Layer 12 of a small transformer language model trained on English Wikipedia (16 layers, counted from 0, width 64).
A neuron adds its activation times its output weights to the MLP's output. To switch it off is to set its activation to zero at one token and run the rest of the model.
A neuron's activation on a vector x is GELU(weights . x), where the dot is the dot product.

Input weights of the MLP neurons that the questions are about. A number n stands for (n - 128) times 0.013.
n1: 115, 133, 111, 145, 78, 180, 155, 126, 110, 103, 129, 136, 124, 123, 135, 127, 141, 86, 159, 93, 144, 105, 175, 147, 142, 123, 160, 51, 166, 133, 125, 151, 147, 111, 127, 126, 186, 109, 117, 135, 145, 102, 89, 113, 141, 98, 123, 87, 112, 150, 116, 127, 82, 59, 99, 109, 109, 131, 74, 101, 100, 111, 135, 156
n20: 113, 115, 115, 110, 199, 148, 116, 54, 91, 150, 156, 199, 111, 110, 109, 136, 122, 94, 122, 133, 119, 174, 135, 124, 143, 119, 141, 119, 161, 143, 95, 133, 133, 149, 148, 127, 138, 108, 130, 160, 138, 121, 131, 119, 102, 145, 124, 111, 124, 128, 120, 111, 77, 119, 111, 150, 122, 146, 147, 106, 184, 130, 95, 131
n30: 124, 112, 119, 107, 162, 102, 167, 133, 128, 122, 131, 134, 153, 122, 80, 135, 150, 35, 140, 107, 94, 188, 180, 144, 137, 100, 81, 184, 125, 106, 122, 101, 162, 125, 128, 143, 141, 69, 178, 75, 109, 171, 113, 140, 140, 246, 145, 91, 104, 122, 115, 107, 150, 111, 66, 118, 129, 109, 101, 125, 143, 130, 179, 131
n33: 131, 117, 163, 153, 91, 110, 91, 108, 137, 115, 60, 121, 146, 131, 143, 146, 111, 109, 158, 142, 133, 147, 103, 72, 143, 125, 139, 91, 131, 106, 146, 135, 155, 166, 121, 111, 110, 125, 96, 94, 141, 139, 95, 92, 143, 155, 142, 193, 145, 84, 129, 169, 174, 112, 150, 174, 99, 109, 109, 116, 146, 153, 136, 108
n63: 170, 110, 146, 148, 126, 168, 191, 176, 161, 123, 75, 170, 151, 112, 184, 122, 129, 148, 204, 128, 102, 152, 142, 139, 115, 141, 126, 147, 151, 137, 109, 123, 131, 157, 64, 149, 125, 110, 149, 137, 143, 153, 114, 63, 97, 81, 87, 116, 140, 92, 94, 99, 132, 130, 159, 176, 78, 109, 131, 105, 161, 100, 151, 133
n135: 161, 135, 121, 118, 122, 155, 137, 93, 140, 145, 100, 127, 115, 99, 104, 112, 71, 79, 141, 120, 129, 71, 136, 99, 130, 154, 141, 130, 108, 112, 102, 140, 94, 105, 133, 131, 124, 107, 133, 122, 122, 139, 76, 132, 149, 93, 117, 123, 114, 123, 105, 134, 118, 113, 95, 149, 147, 112, 127, 93, 100, 154, 102, 157
n137: 135, 105, 96, 158, 86, 134, 105, 108, 146, 99, 131, 104, 144, 100, 115, 77, 148, 178, 143, 177, 122, 99, 125, 177, 161, 125, 135, 67, 161, 149, 80, 134, 134, 145, 127, 118, 132, 138, 127, 124, 121, 140, 111, 123, 85, 163, 137, 130, 88, 107, 136, 101, 163, 157, 154, 118, 120, 77, 112, 148, 126, 129, 152, 108
n174: 159, 136, 125, 115, 190, 175, 103, 165, 126, 101, 122, 141, 116, 103, 72, 147, 123, 178, 171, 161, 87, 154, 149, 132, 101, 114, 72, 95, 158, 130, 142, 117, 135, 163, 162, 153, 101, 121, 156, 98, 87, 146, 146, 103, 100, 163, 154, 144, 97, 89, 152, 172, 155, 117, 148, 88, 105, 115, 149, 112, 179, 141, 141, 124
n178: 152, 91, 147, 128, 141, 103, 173, 132, 156, 109, 86, 121, 152, 161, 111, 101, 105, 155, 116, 114, 128, 138, 122, 119, 115, 100, 133, 163, 118, 136, 124, 191, 110, 127, 125, 86, 131, 116, 136, 148, 108, 87, 114, 111, 122, 186, 154, 151, 107, 152, 146, 184, 80, 130, 84, 130, 146, 168, 82, 133, 110, 108, 147, 99
n188: 146, 121, 178, 141, 87, 137, 145, 142, 113, 166, 89, 139, 135, 119, 188, 186, 116, 91, 168, 68, 154, 171, 143, 113, 152, 131, 111, 158, 112, 129, 160, 144, 141, 142, 98, 117, 119, 137, 165, 165, 117, 169, 76, 132, 141, 121, 162, 112, 122, 154, 76, 158, 116, 130, 114, 133, 120, 117, 136, 83, 145, 134, 173, 163
n192: 102, 154, 156, 146, 104, 152, 137, 150, 141, 129, 118, 97, 138, 114, 121, 89, 132, 180, 100, 116, 132, 86, 81, 100, 137, 119, 142, 110, 113, 109, 106, 173, 128, 86, 145, 117, 140, 124, 118, 128, 98, 143, 131, 120, 144, 123, 137, 146, 102, 120, 124, 115, 115, 105, 208, 123, 123, 132, 119, 112, 136, 126, 115, 122
n259: 181, 79, 158, 157, 168, 76, 143, 148, 134, 117, 166, 103, 163, 137, 120, 123, 105, 132, 97, 154, 92, 113, 111, 122, 107, 139, 69, 139, 158, 116, 170, 101, 76, 183, 101, 116, 214, 91, 140, 179, 87, 128, 103, 107, 154, 154, 142, 192, 142, 54, 122, 124, 119, 181, 133, 91, 123, 75, 113, 127, 142, 130, 165, 121
n273: 67, 99, 125, 147, 98, 122, 114, 191, 98, 75, 101, 121, 150, 155, 76, 100, 172, 100, 146, 107, 128, 137, 142, 58, 160, 116, 82, 150, 106, 150, 79, 108, 106, 174, 143, 120, 176, 154, 103, 129, 138, 106, 104, 153, 169, 159, 125, 98, 107, 106, 107, 126, 84, 178, 85, 101, 127, 105, 161, 124, 115, 115, 156, 144
n356: 120, 153, 119, 189, 131, 99, 136, 106, 157, 104, 112, 93, 135, 144, 81, 134, 138, 99, 134, 157, 129, 125, 91, 158, 152, 98, 147, 149, 114, 133, 113, 179, 140, 127, 133, 112, 98, 123, 126, 152, 122, 116, 132, 107, 110, 166, 129, 136, 70, 135, 170, 151, 128, 105, 163, 116, 156, 81, 88, 131, 165, 149, 157, 105
n377: 166, 115, 175, 165, 100, 182, 152, 175, 150, 111, 152, 130, 147, 152, 151, 123, 147, 102, 144, 120, 161, 179, 87, 129, 183, 123, 134, 163, 121, 138, 155, 157, 173, 157, 115, 90, 143, 116, 119, 157, 139, 115, 71, 124, 161, 88, 142, 132, 174, 109, 108, 148, 170, 175, 139, 207, 130, 164, 160, 125, 140, 107, 84, 155

Output weights of the MLP neurons that the questions are about. A number n stands for (n - 128) times 0.0072.
n1: 104, 153, 123, 142, 189, 140, 122, 113, 168, 71, 138, 127, 110, 124, 143, 134, 130, 196, 167, 116, 126, 62, 120, 126, 79, 144, 107, 158, 117, 142, 147, 78, 125, 72, 128, 156, 112, 86, 148, 163, 132, 126, 175, 144, 128, 98, 160, 163, 167, 131, 133, 138, 86, 130, 107, 129, 95, 114, 126, 99, 93, 160, 73, 154
n20: 96, 140, 172, 121, 66, 98, 143, 175, 188, 131, 132, 56, 175, 117, 177, 132, 116, 121, 137, 135, 114, 100, 133, 139, 133, 77, 141, 94, 120, 114, 163, 107, 117, 126, 86, 146, 101, 171, 114, 78, 118, 90, 151, 158, 134, 111, 152, 155, 122, 86, 117, 145, 148, 106, 136, 109, 146, 153, 130, 148, 128, 119, 207, 126
n30: 176, 115, 168, 123, 110, 78, 142, 129, 148, 114, 167, 115, 131, 55, 104, 152, 110, 102, 125, 81, 110, 168, 160, 137, 151, 80, 131, 101, 79, 185, 135, 95, 178, 154, 90, 120, 145, 50, 135, 118, 101, 95, 148, 158, 203, 172, 135, 75, 117, 109, 92, 137, 124, 171, 90, 173, 189, 112, 91, 195, 102, 144, 166, 128
n33: 143, 167, 172, 121, 115, 129, 104, 45, 136, 187, 129, 115, 114, 134, 133, 78, 180, 135, 87, 70, 139, 159, 127, 141, 152, 156, 111, 80, 148, 162, 74, 113, 168, 151, 122, 148, 142, 118, 118, 147, 159, 146, 118, 84, 105, 87, 114, 102, 116, 165, 139, 105, 128, 174, 151, 50, 146, 129, 121, 158, 131, 135, 162, 147
n63: 144, 177, 133, 135, 120, 107, 114, 90, 122, 201, 189, 142, 88, 135, 48, 150, 138, 137, 80, 150, 156, 100, 97, 118, 168, 115, 82, 61, 165, 155, 138, 108, 161, 133, 145, 133, 89, 138, 88, 104, 122, 93, 167, 136, 166, 154, 124, 125, 130, 223, 63, 159, 149, 143, 131, 35, 124, 165, 115, 143, 146, 89, 161, 99
n135: 101, 125, 109, 98, 130, 116, 152, 157, 124, 136, 119, 111, 125, 130, 140, 102, 124, 161, 118, 111, 169, 155, 109, 163, 131, 93, 98, 71, 136, 95, 170, 152, 175, 142, 103, 154, 88, 165, 104, 138, 129, 111, 167, 111, 111, 138, 129, 113, 118, 103, 169, 109, 112, 134, 163, 111, 65, 160, 148, 157, 134, 107, 149, 102
n137: 109, 108, 94, 150, 153, 107, 119, 164, 95, 105, 148, 116, 163, 118, 128, 140, 155, 87, 106, 135, 172, 173, 157, 147, 160, 168, 124, 99, 93, 115, 104, 112, 131, 143, 139, 135, 132, 135, 178, 157, 96, 160, 128, 115, 106, 180, 75, 69, 116, 75, 89, 185, 127, 80, 108, 169, 189, 113, 123, 152, 113, 135, 126, 100
n174: 101, 156, 159, 158, 88, 100, 98, 141, 127, 154, 137, 130, 109, 107, 180, 160, 142, 92, 90, 99, 124, 108, 144, 113, 154, 146, 118, 131, 122, 107, 151, 100, 139, 71, 117, 117, 157, 131, 138, 132, 143, 107, 156, 145, 108, 178, 93, 102, 170, 125, 99, 129, 194, 127, 129, 100, 137, 126, 130, 127, 109, 124, 123, 181
n178: 84, 197, 107, 157, 186, 131, 130, 137, 92, 151, 166, 163, 84, 126, 153, 126, 147, 159, 124, 158, 108, 89, 124, 84, 135, 120, 117, 73, 138, 107, 88, 112, 134, 133, 114, 142, 85, 120, 58, 166, 168, 143, 151, 96, 145, 136, 130, 107, 123, 146, 173, 96, 173, 140, 113, 114, 88, 75, 173, 114, 138, 136, 111, 140
n188: 90, 121, 167, 136, 139, 106, 165, 85, 172, 136, 181, 89, 120, 85, 180, 115, 183, 99, 143, 60, 127, 59, 110, 135, 130, 128, 107, 140, 150, 146, 115, 102, 212, 153, 109, 151, 85, 127, 128, 88, 125, 113, 126, 187, 174, 147, 113, 119, 141, 157, 104, 133, 152, 127, 72, 105, 99, 123, 138, 146, 90, 165, 164, 111
n192: 178, 150, 107, 123, 173, 130, 94, 147, 129, 107, 134, 129, 109, 153, 135, 151, 116, 82, 131, 147, 137, 167, 156, 193, 87, 116, 98, 121, 115, 135, 119, 73, 113, 143, 83, 125, 114, 152, 156, 104, 168, 57, 106, 115, 115, 147, 113, 156, 134, 125, 133, 143, 129, 116, 62, 166, 125, 148, 114, 124, 92, 160, 153, 130
n259: 175, 104, 159, 164, 135, 94, 106, 104, 93, 151, 177, 120, 162, 124, 73, 104, 152, 197, 197, 137, 32, 70, 101, 145, 90, 131, 106, 151, 102, 105, 196, 127, 53, 221, 110, 162, 133, 138, 137, 127, 120, 118, 169, 168, 140, 133, 149, 185, 124, 190, 76, 111, 143, 164, 157, 162, 113, 86, 53, 94, 103, 149, 99, 136
n273: 56, 98, 140, 113, 188, 167, 143, 160, 160, 149, 125, 128, 126, 156, 133, 29, 151, 169, 108, 99, 129, 125, 112, 127, 149, 91, 99, 164, 130, 169, 104, 130, 7, 175, 171, 88, 157, 192, 129, 117, 142, 116, 120, 83, 94, 136, 89, 174, 154, 79, 144, 151, 120, 97, 132, 143, 113, 78, 125, 165, 190, 114, 146, 99
n356: 135, 138, 120, 97, 151, 150, 126, 97, 147, 155, 128, 163, 95, 126, 181, 147, 107, 145, 131, 123, 115, 111, 119, 123, 110, 194, 122, 156, 149, 134, 120, 59, 126, 124, 132, 138, 147, 87, 117, 143, 173, 136, 166, 92, 165, 96, 129, 79, 166, 136, 103, 99, 127, 135, 129, 133, 100, 132, 148, 103, 65, 85, 101, 180
n377: 140, 121, 140, 92, 162, 141, 59, 98, 174, 143, 193, 102, 53, 151, 82, 152, 138, 146, 116, 112, 99, 88, 98, 163, 103, 107, 146, 61, 126, 232, 121, 102, 174, 159, 115, 132, 103, 129, 115, 140, 170, 107, 117, 153, 131, 161, 122, 148, 111, 188, 108, 115, 98, 151, 97, 67, 71, 114, 145, 158, 159, 140, 159, 129

Each question names a token from some text and the token that comes next. It shows the vector x that enters the MLP there. A number n stands for (n - 128) times 0.047.

Then comes g, the gradient of the next token's log-probability with respect to the MLP's output, scaled to length 1. A neuron's effect is roughly proportional to its activation times (output weights . g). A number n stands for (n - 128) times 0.0037.

"ab", then "ling"
x: 81, 101, 92, 88, 177, 139, 97, 95, 135, 76, 135, 52, 128, 155, 148, 79, 149, 121, 123, 115, 153, 154, 207, 179, 103, 79, 180, 156, 90, 158, 161, 93, 146, 103, 107, 116, 155, 135, 197, 109, 143, 90, 112, 125, 78, 159, 122, 100, 135, 96, 160, 105, 119, 141, 140, 159, 154, 87, 187, 142, 184, 165, 144, 114
g: 176, 118, 147, 74, 70, 180, 96, 129, 160, 125, 125, 82, 124, 132, 126, 140, 205, 187, 129, 93, 74, 175, 114, 164, 95, 158, 140, 143, 158, 129, 165, 78, 104, 132, 106, 167, 180, 115, 122, 142, 65, 105, 151, 179, 118, 93, 101, 122, 104, 186, 89, 98, 90, 156, 131, 128, 125, 122, 64, 131, 181, 99, 124, 152
Which neuron, switched off, lowers the next token's probability most? n30

" D", then "'"
x: 135, 134, 136, 134, 104, 142, 121, 110, 130, 93, 99, 128, 97, 100, 177, 100, 139, 187, 135, 106, 100, 126, 159, 186, 96, 148, 115, 170, 85, 31, 170, 94, 116, 162, 115, 176, 185, 134, 166, 145, 124, 139, 148, 139, 53, 90, 119, 193, 114, 116, 88, 93, 114, 99, 142, 145, 162, 128, 135, 168, 134, 170, 144, 98
g: 130, 153, 130, 152, 84, 138, 214, 111, 119, 149, 165, 106, 126, 151, 128, 129, 133, 88, 112, 174, 130, 109, 173, 130, 127, 138, 121, 116, 185, 111, 154, 117, 52, 125, 155, 85, 66, 165, 107, 107, 155, 82, 51, 115, 173, 117, 145, 175, 187, 160, 154, 133, 99, 155, 155, 124, 97, 117, 72, 98, 109, 178, 112, 61
Which neuron, switched off, raises the next token's probability most? n137

" new", then " work"
x: 129, 167, 95, 120, 144, 150, 135, 92, 146, 79, 68, 43, 161, 107, 187, 109, 115, 172, 165, 105, 140, 152, 152, 148, 101, 151, 168, 175, 79, 105, 121, 141, 135, 109, 118, 111, 179, 114, 133, 144, 180, 114, 141, 175, 90, 63, 166, 130, 104, 86, 160, 133, 106, 91, 132, 141, 163, 132, 134, 115, 121, 173, 148, 98
g: 105, 117, 146, 151, 106, 131, 104, 67, 124, 151, 89, 158, 100, 61, 189, 168, 120, 125, 113, 143, 98, 163, 126, 175, 159, 64, 121, 136, 113, 178, 161, 222, 149, 110, 130, 162, 120, 60, 122, 83, 140, 147, 146, 141, 145, 88, 157, 165, 141, 116, 153, 108, 39, 130, 133, 135, 82, 110, 142, 130, 179, 148, 92, 104
Which neuron, switched off, lowers the next token's probability most? n135

"j", then "ac"
x: 107, 130, 156, 96, 136, 118, 132, 92, 118, 93, 133, 68, 93, 94, 184, 93, 110, 161, 178, 91, 149, 96, 192, 155, 69, 99, 168, 166, 50, 144, 148, 100, 134, 87, 82, 130, 137, 151, 165, 109, 165, 129, 161, 174, 91, 182, 139, 71, 136, 114, 145, 114, 138, 163, 115, 154, 151, 68, 154, 169, 128, 165, 171, 104
g: 130, 146, 99, 20, 124, 139, 105, 81, 88, 167, 127, 125, 157, 141, 191, 162, 157, 106, 143, 52, 103, 101, 139, 117, 147, 142, 97, 139, 115, 139, 117, 103, 171, 138, 92, 94, 112, 169, 138, 141, 68, 99, 147, 136, 188, 86, 77, 109, 108, 95, 93, 142, 171, 139, 163, 152, 133, 202, 158, 148, 167, 130, 169, 138
Which neuron, switched off, lowers the next token's probability most? n30

" Sh", then "ore"
x: 107, 115, 132, 92, 138, 159, 81, 114, 127, 142, 115, 149, 153, 74, 139, 93, 144, 171, 181, 107, 110, 110, 214, 58, 111, 158, 129, 100, 71, 106, 159, 123, 103, 116, 149, 191, 162, 117, 123, 160, 161, 135, 114, 161, 84, 109, 125, 138, 204, 131, 68, 93, 137, 84, 116, 177, 166, 109, 148, 189, 149, 126, 75, 130
g: 135, 111, 155, 94, 158, 64, 96, 117, 111, 155, 112, 185, 180, 95, 112, 120, 86, 105, 152, 177, 163, 91, 98, 155, 125, 153, 108, 127, 39, 105, 100, 102, 237, 117, 108, 170, 132, 122, 135, 78, 102, 145, 129, 69, 131, 141, 133, 154, 90, 160, 126, 161, 106, 139, 102, 182, 139, 115, 131, 136, 187, 127, 170, 131
Which neuron, switched off, lowers the next token's probability most? n63

"ant", then " to"
x: 108, 122, 63, 133, 158, 142, 107, 108, 113, 63, 104, 120, 118, 161, 188, 134, 130, 175, 165, 65, 85, 167, 169, 132, 74, 108, 159, 195, 87, 169, 157, 136, 148, 112, 203, 81, 159, 72, 179, 125, 136, 106, 96, 149, 124, 143, 113, 141, 110, 92, 107, 126, 84, 123, 108, 183, 142, 117, 150, 145, 157, 131, 147, 116
g: 109, 105, 163, 108, 176, 96, 162, 147, 84, 131, 58, 126, 128, 169, 101, 173, 88, 150, 141, 111, 147, 172, 144, 178, 69, 130, 113, 173, 175, 162, 110, 78, 72, 120, 93, 152, 139, 108, 61, 103, 139, 183, 140, 117, 117, 108, 120, 178, 130, 167, 119, 119, 51, 125, 153, 90, 122, 192, 143, 111, 181, 127, 105, 129
Which neuron, switched off, lowers the next token's probability most? n273

"uss", then "ions"
x: 97, 165, 112, 126, 161, 100, 104, 88, 159, 86, 105, 96, 125, 84, 179, 109, 159, 154, 88, 92, 135, 145, 172, 166, 88, 76, 147, 162, 65, 109, 147, 86, 151, 128, 108, 115, 197, 110, 199, 130, 145, 89, 114, 104, 133, 135, 143, 55, 142, 103, 169, 134, 119, 101, 120, 191, 168, 138, 156, 161, 145, 171, 142, 115
g: 158, 153, 97, 212, 128, 126, 110, 145, 132, 113, 139, 98, 155, 107, 156, 131, 98, 165, 88, 86, 87, 154, 153, 192, 101, 134, 38, 140, 93, 137, 196, 123, 83, 129, 114, 166, 93, 118, 146, 150, 143, 158, 88, 219, 131, 155, 73, 146, 98, 147, 132, 93, 78, 143, 126, 119, 156, 102, 118, 78, 105, 135, 138, 164
Which neuron, switched off, lowers the next token's probability most? n30

" Sw", then "ord"
x: 129, 117, 94, 95, 129, 125, 108, 114, 187, 81, 118, 139, 116, 78, 182, 90, 110, 155, 194, 143, 132, 126, 144, 83, 89, 130, 206, 122, 48, 76, 146, 116, 181, 107, 155, 162, 139, 139, 157, 133, 192, 113, 122, 149, 21, 95, 143, 111, 138, 180, 115, 122, 144, 119, 161, 143, 163, 119, 135, 117, 148, 150, 108, 134
g: 162, 95, 182, 144, 151, 96, 142, 127, 164, 131, 143, 153, 100, 52, 130, 116, 76, 67, 147, 120, 156, 58, 176, 138, 102, 144, 122, 116, 134, 87, 97, 160, 147, 56, 66, 144, 143, 127, 117, 125, 124, 154, 146, 46, 182, 149, 164, 151, 94, 159, 148, 132, 118, 85, 175, 146, 127, 145, 122, 162, 177, 83, 122, 165
Which neuron, switched off, raises the next token's probability most? n137

"al", then ", and"
x: 13, 131, 101, 110, 113, 101, 137, 91, 152, 66, 109, 74, 139, 150, 172, 147, 159, 185, 118, 127, 115, 143, 110, 147, 97, 115, 168, 169, 79, 112, 178, 143, 146, 117, 169, 151, 159, 109, 192, 111, 195, 103, 147, 122, 97, 137, 146, 78, 118, 84, 166, 154, 104, 118, 136, 162, 113, 127, 149, 156, 135, 154, 138, 92
g: 130, 142, 96, 99, 158, 92, 178, 78, 140, 103, 179, 143, 115, 107, 169, 174, 172, 148, 94, 152, 73, 79, 145, 162, 122, 100, 95, 88, 187, 74, 155, 123, 141, 76, 96, 201, 177, 143, 122, 119, 118, 86, 149, 135, 142, 100, 119, 181, 149, 136, 84, 127, 104, 98, 107, 143, 134, 160, 72, 108, 146, 91, 185, 172
Which two neurons, each switched off alone, lower its probability most, in order? n356, n192

"and", then " of the"
x: 75, 151, 111, 123, 169, 123, 107, 121, 139, 67, 87, 101, 162, 150, 151, 160, 155, 125, 111, 91, 155, 148, 187, 147, 87, 109, 157, 168, 81, 124, 149, 94, 132, 121, 83, 105, 178, 122, 223, 129, 156, 67, 89, 124, 107, 121, 136, 124, 164, 68, 160, 161, 97, 114, 106, 183, 174, 125, 169, 121, 143, 125, 119, 111
g: 138, 141, 135, 154, 85, 191, 82, 99, 95, 169, 100, 86, 163, 128, 150, 130, 167, 106, 119, 128, 169, 88, 116, 113, 102, 147, 96, 149, 123, 111, 145, 108, 119, 129, 111, 106, 231, 158, 26, 184, 97, 106, 125, 130, 94, 182, 119, 91, 119, 155, 132, 151, 103, 132, 160, 195, 146, 147, 132, 167, 91, 137, 107, 78
Which neuron, switched off, raises the next token's probability most? n377

" school", then "'s"
x: 117, 146, 62, 118, 126, 163, 149, 140, 120, 73, 101, 95, 167, 66, 185, 158, 157, 155, 135, 123, 86, 144, 170, 101, 119, 113, 160, 136, 110, 76, 148, 123, 117, 111, 148, 59, 176, 102, 154, 171, 161, 83, 84, 178, 80, 63, 123, 152, 162, 120, 184, 131, 104, 118, 157, 129, 169, 152, 125, 138, 153, 132, 144, 99
g: 106, 129, 129, 112, 99, 170, 135, 140, 107, 123, 130, 135, 159, 171, 122, 176, 54, 125, 125, 83, 83, 141, 100, 121, 173, 184, 149, 121, 115, 132, 119, 143, 150, 99, 112, 171, 154, 124, 109, 127, 108, 102, 91, 123, 103, 112, 142, 172, 178, 158, 89, 89, 154, 181, 198, 74, 71, 177, 106, 119, 122, 212, 101, 53
Which two neurons, each switched off alone, lower its probability most, in order? n63, n377

"ing a", then " w"
x: 87, 146, 120, 149, 126, 134, 139, 147, 125, 80, 54, 86, 155, 146, 199, 90, 96, 122, 158, 126, 103, 179, 163, 169, 93, 133, 131, 199, 99, 115, 118, 137, 114, 126, 113, 132, 168, 97, 160, 146, 117, 148, 131, 144, 88, 93, 132, 141, 140, 67, 157, 152, 123, 91, 153, 197, 157, 107, 151, 133, 126, 151, 95, 96
g: 101, 127, 70, 128, 132, 124, 127, 189, 134, 148, 70, 95, 155, 132, 106, 101, 157, 143, 106, 97, 83, 155, 211, 106, 66, 137, 145, 82, 172, 137, 140, 120, 161, 110, 141, 116, 159, 178, 145, 122, 95, 130, 83, 154, 163, 153, 164, 103, 90, 165, 69, 221, 128, 92, 111, 164, 98, 143, 74, 94, 145, 144, 145, 134
Which neuron, switched off, raises the next token's probability most? n33

" people", then " them"
x: 82, 139, 51, 131, 94, 158, 97, 147, 140, 77, 106, 124, 150, 87, 174, 132, 152, 158, 132, 88, 89, 110, 191, 146, 123, 105, 170, 170, 116, 129, 137, 106, 93, 95, 134, 136, 182, 91, 128, 148, 121, 95, 109, 129, 76, 93, 113, 134, 192, 114, 151, 150, 85, 152, 166, 201, 148, 146, 136, 153, 194, 157, 118, 71
g: 121, 133, 99, 165, 188, 119, 123, 121, 197, 135, 140, 119, 67, 201, 152, 82, 136, 148, 150, 140, 91, 131, 126, 166, 98, 193, 155, 136, 121, 152, 116, 141, 143, 159, 175, 124, 94, 88, 112, 109, 89, 137, 173, 55, 150, 73, 150, 156, 175, 138, 137, 126, 100, 106, 84, 87, 133, 139, 132, 41, 123, 94, 79, 147
Which two neurons, each switched off alone, lower its probability most, in order? n1, n377

" St", then " I"
x: 141, 125, 136, 86, 173, 163, 70, 126, 128, 88, 58, 108, 124, 89, 180, 111, 146, 161, 208, 80, 101, 101, 183, 111, 111, 156, 144, 109, 86, 80, 175, 131, 159, 152, 115, 123, 133, 163, 127, 131, 137, 114, 93, 158, 71, 126, 98, 163, 123, 129, 111, 116, 112, 101, 132, 175, 149, 94, 161, 159, 186, 185, 147, 111
g: 70, 103, 154, 130, 114, 123, 158, 56, 135, 168, 97, 112, 165, 143, 111, 135, 106, 139, 105, 21, 157, 156, 103, 120, 152, 174, 128, 110, 125, 161, 86, 107, 147, 142, 123, 115, 75, 143, 124, 137, 149, 94, 113, 154, 169, 67, 133, 155, 98, 136, 234, 118, 84, 178, 162, 143, 155, 118, 139, 127, 154, 168, 134, 80
Which two neurons, each switched off alone, lower its probability most, in order? n33, n188

" am", then "pl"
x: 61, 108, 130, 96, 113, 151, 98, 123, 126, 100, 106, 14, 148, 124, 149, 62, 118, 166, 165, 114, 110, 150, 135, 173, 91, 139, 171, 173, 99, 105, 177, 134, 116, 137, 129, 117, 158, 80, 152, 108, 137, 112, 129, 146, 104, 115, 142, 111, 202, 91, 131, 128, 125, 143, 136, 224, 120, 127, 148, 178, 176, 149, 145, 116
g: 145, 172, 104, 116, 117, 91, 108, 112, 102, 171, 174, 141, 152, 124, 149, 82, 137, 161, 151, 154, 71, 163, 200, 87, 101, 162, 128, 170, 189, 143, 85, 131, 153, 109, 112, 14, 100, 115, 124, 144, 90, 145, 130, 137, 142, 134, 125, 114, 92, 83, 170, 81, 135, 80, 130, 173, 157, 110, 132, 144, 118, 135, 192, 84
Which neuron, switched off, raises the next token's probability most? n377

" d", then "am"
x: 136, 107, 122, 143, 107, 144, 159, 94, 102, 70, 74, 102, 121, 131, 185, 78, 134, 197, 104, 101, 109, 88, 159, 179, 79, 127, 125, 139, 82, 66, 174, 139, 109, 151, 115, 172, 158, 157, 164, 160, 108, 92, 145, 167, 85, 113, 148, 152, 156, 99, 98, 93, 123, 115, 148, 140, 124, 124, 125, 191, 172, 181, 164, 133
g: 137, 140, 114, 124, 98, 152, 97, 89, 86, 140, 124, 158, 105, 99, 175, 165, 32, 118, 173, 162, 95, 156, 106, 93, 89, 137, 125, 121, 103, 143, 102, 185, 88, 132, 122, 170, 104, 116, 136, 87, 88, 140, 133, 146, 136, 140, 121, 89, 169, 195, 71, 145, 201, 135, 134, 178, 105, 153, 160, 73, 102, 172, 184, 123
Which neuron, switched off, lowers the next token's probability most? n259

" of T", then "ru"
x: 116, 141, 94, 144, 126, 171, 93, 91, 131, 107, 89, 130, 116, 84, 196, 98, 112, 164, 160, 79, 127, 77, 113, 149, 103, 117, 141, 147, 118, 98, 129, 119, 124, 173, 154, 127, 171, 130, 122, 156, 104, 143, 138, 151, 83, 95, 99, 194, 106, 104, 98, 54, 184, 94, 182, 186, 186, 90, 184, 177, 147, 132, 124, 128
g: 150, 122, 87, 100, 124, 196, 81, 142, 160, 93, 120, 131, 123, 77, 86, 97, 168, 149, 27, 177, 155, 148, 136, 160, 157, 149, 93, 110, 132, 158, 119, 185, 119, 154, 88, 136, 118, 83, 96, 138, 82, 140, 141, 68, 147, 179, 171, 141, 91, 81, 109, 174, 124, 109, 143, 168, 113, 118, 168, 124, 180, 114, 104, 158
Which neuron, switched off, lowers the next token's probability most? n137

"itional", then " t"
x: 147, 194, 121, 139, 133, 137, 107, 84, 126, 94, 49, 64, 150, 129, 177, 118, 99, 161, 151, 133, 106, 154, 145, 146, 95, 101, 152, 210, 79, 119, 100, 109, 134, 131, 139, 124, 170, 88, 154, 123, 137, 103, 146, 149, 100, 89, 147, 125, 114, 101, 164, 171, 113, 100, 133, 167, 134, 134, 124, 149, 139, 189, 128, 113
g: 93, 144, 117, 88, 136, 118, 113, 143, 85, 109, 96, 177, 111, 132, 99, 158, 157, 137, 152, 95, 79, 97, 208, 158, 94, 135, 145, 123, 189, 119, 174, 122, 121, 116, 104, 167, 124, 161, 174, 95, 107, 152, 190, 75, 140, 68, 122, 95, 77, 122, 96, 147, 129, 120, 127, 172, 55, 203, 137, 140, 101, 153, 115, 182
Which neuron, switched off, lowers the next token's probability most? n356

" for", then " her"
x: 115, 163, 114, 142, 151, 120, 130, 134, 160, 100, 46, 72, 125, 134, 195, 84, 137, 155, 91, 128, 121, 177, 179, 162, 115, 116, 156, 182, 91, 120, 109, 129, 125, 153, 131, 97, 172, 80, 158, 125, 119, 103, 100, 145, 122, 69, 133, 148, 154, 81, 142, 119, 100, 125, 154, 188, 168, 115, 133, 128, 130, 172, 130, 88
g: 61, 114, 114, 151, 165, 167, 82, 105, 110, 142, 135, 171, 67, 200, 170, 155, 151, 131, 103, 130, 78, 152, 78, 110, 157, 158, 165, 100, 76, 151, 186, 56, 185, 69, 160, 136, 136, 101, 114, 128, 131, 126, 157, 106, 170, 117, 85, 180, 104, 119, 113, 125, 107, 96, 137, 126, 120, 110, 133, 109, 145, 194, 154, 107
Which neuron, switched off, lowers the next token's probability most? n377

"ver", then " the"
x: 123, 103, 102, 75, 126, 177, 91, 133, 135, 78, 87, 96, 150, 123, 165, 111, 115, 180, 134, 126, 130, 204, 149, 100, 31, 143, 144, 218, 57, 143, 137, 116, 150, 161, 157, 116, 151, 128, 136, 110, 126, 98, 115, 204, 137, 97, 99, 143, 145, 112, 132, 133, 95, 122, 131, 156, 108, 123, 145, 189, 88, 140, 167, 137
g: 137, 131, 117, 135, 156, 126, 104, 136, 192, 135, 109, 106, 123, 194, 127, 135, 142, 121, 117, 51, 143, 144, 121, 74, 145, 100, 194, 154, 155, 101, 101, 106, 109, 162, 193, 87, 123, 143, 75, 156, 155, 163, 116, 72, 85, 141, 88, 104, 164, 139, 159, 146, 114, 173, 73, 120, 123, 170, 160, 147, 78, 151, 36, 134
Which neuron, switched off, lowers the next token's probability most? n273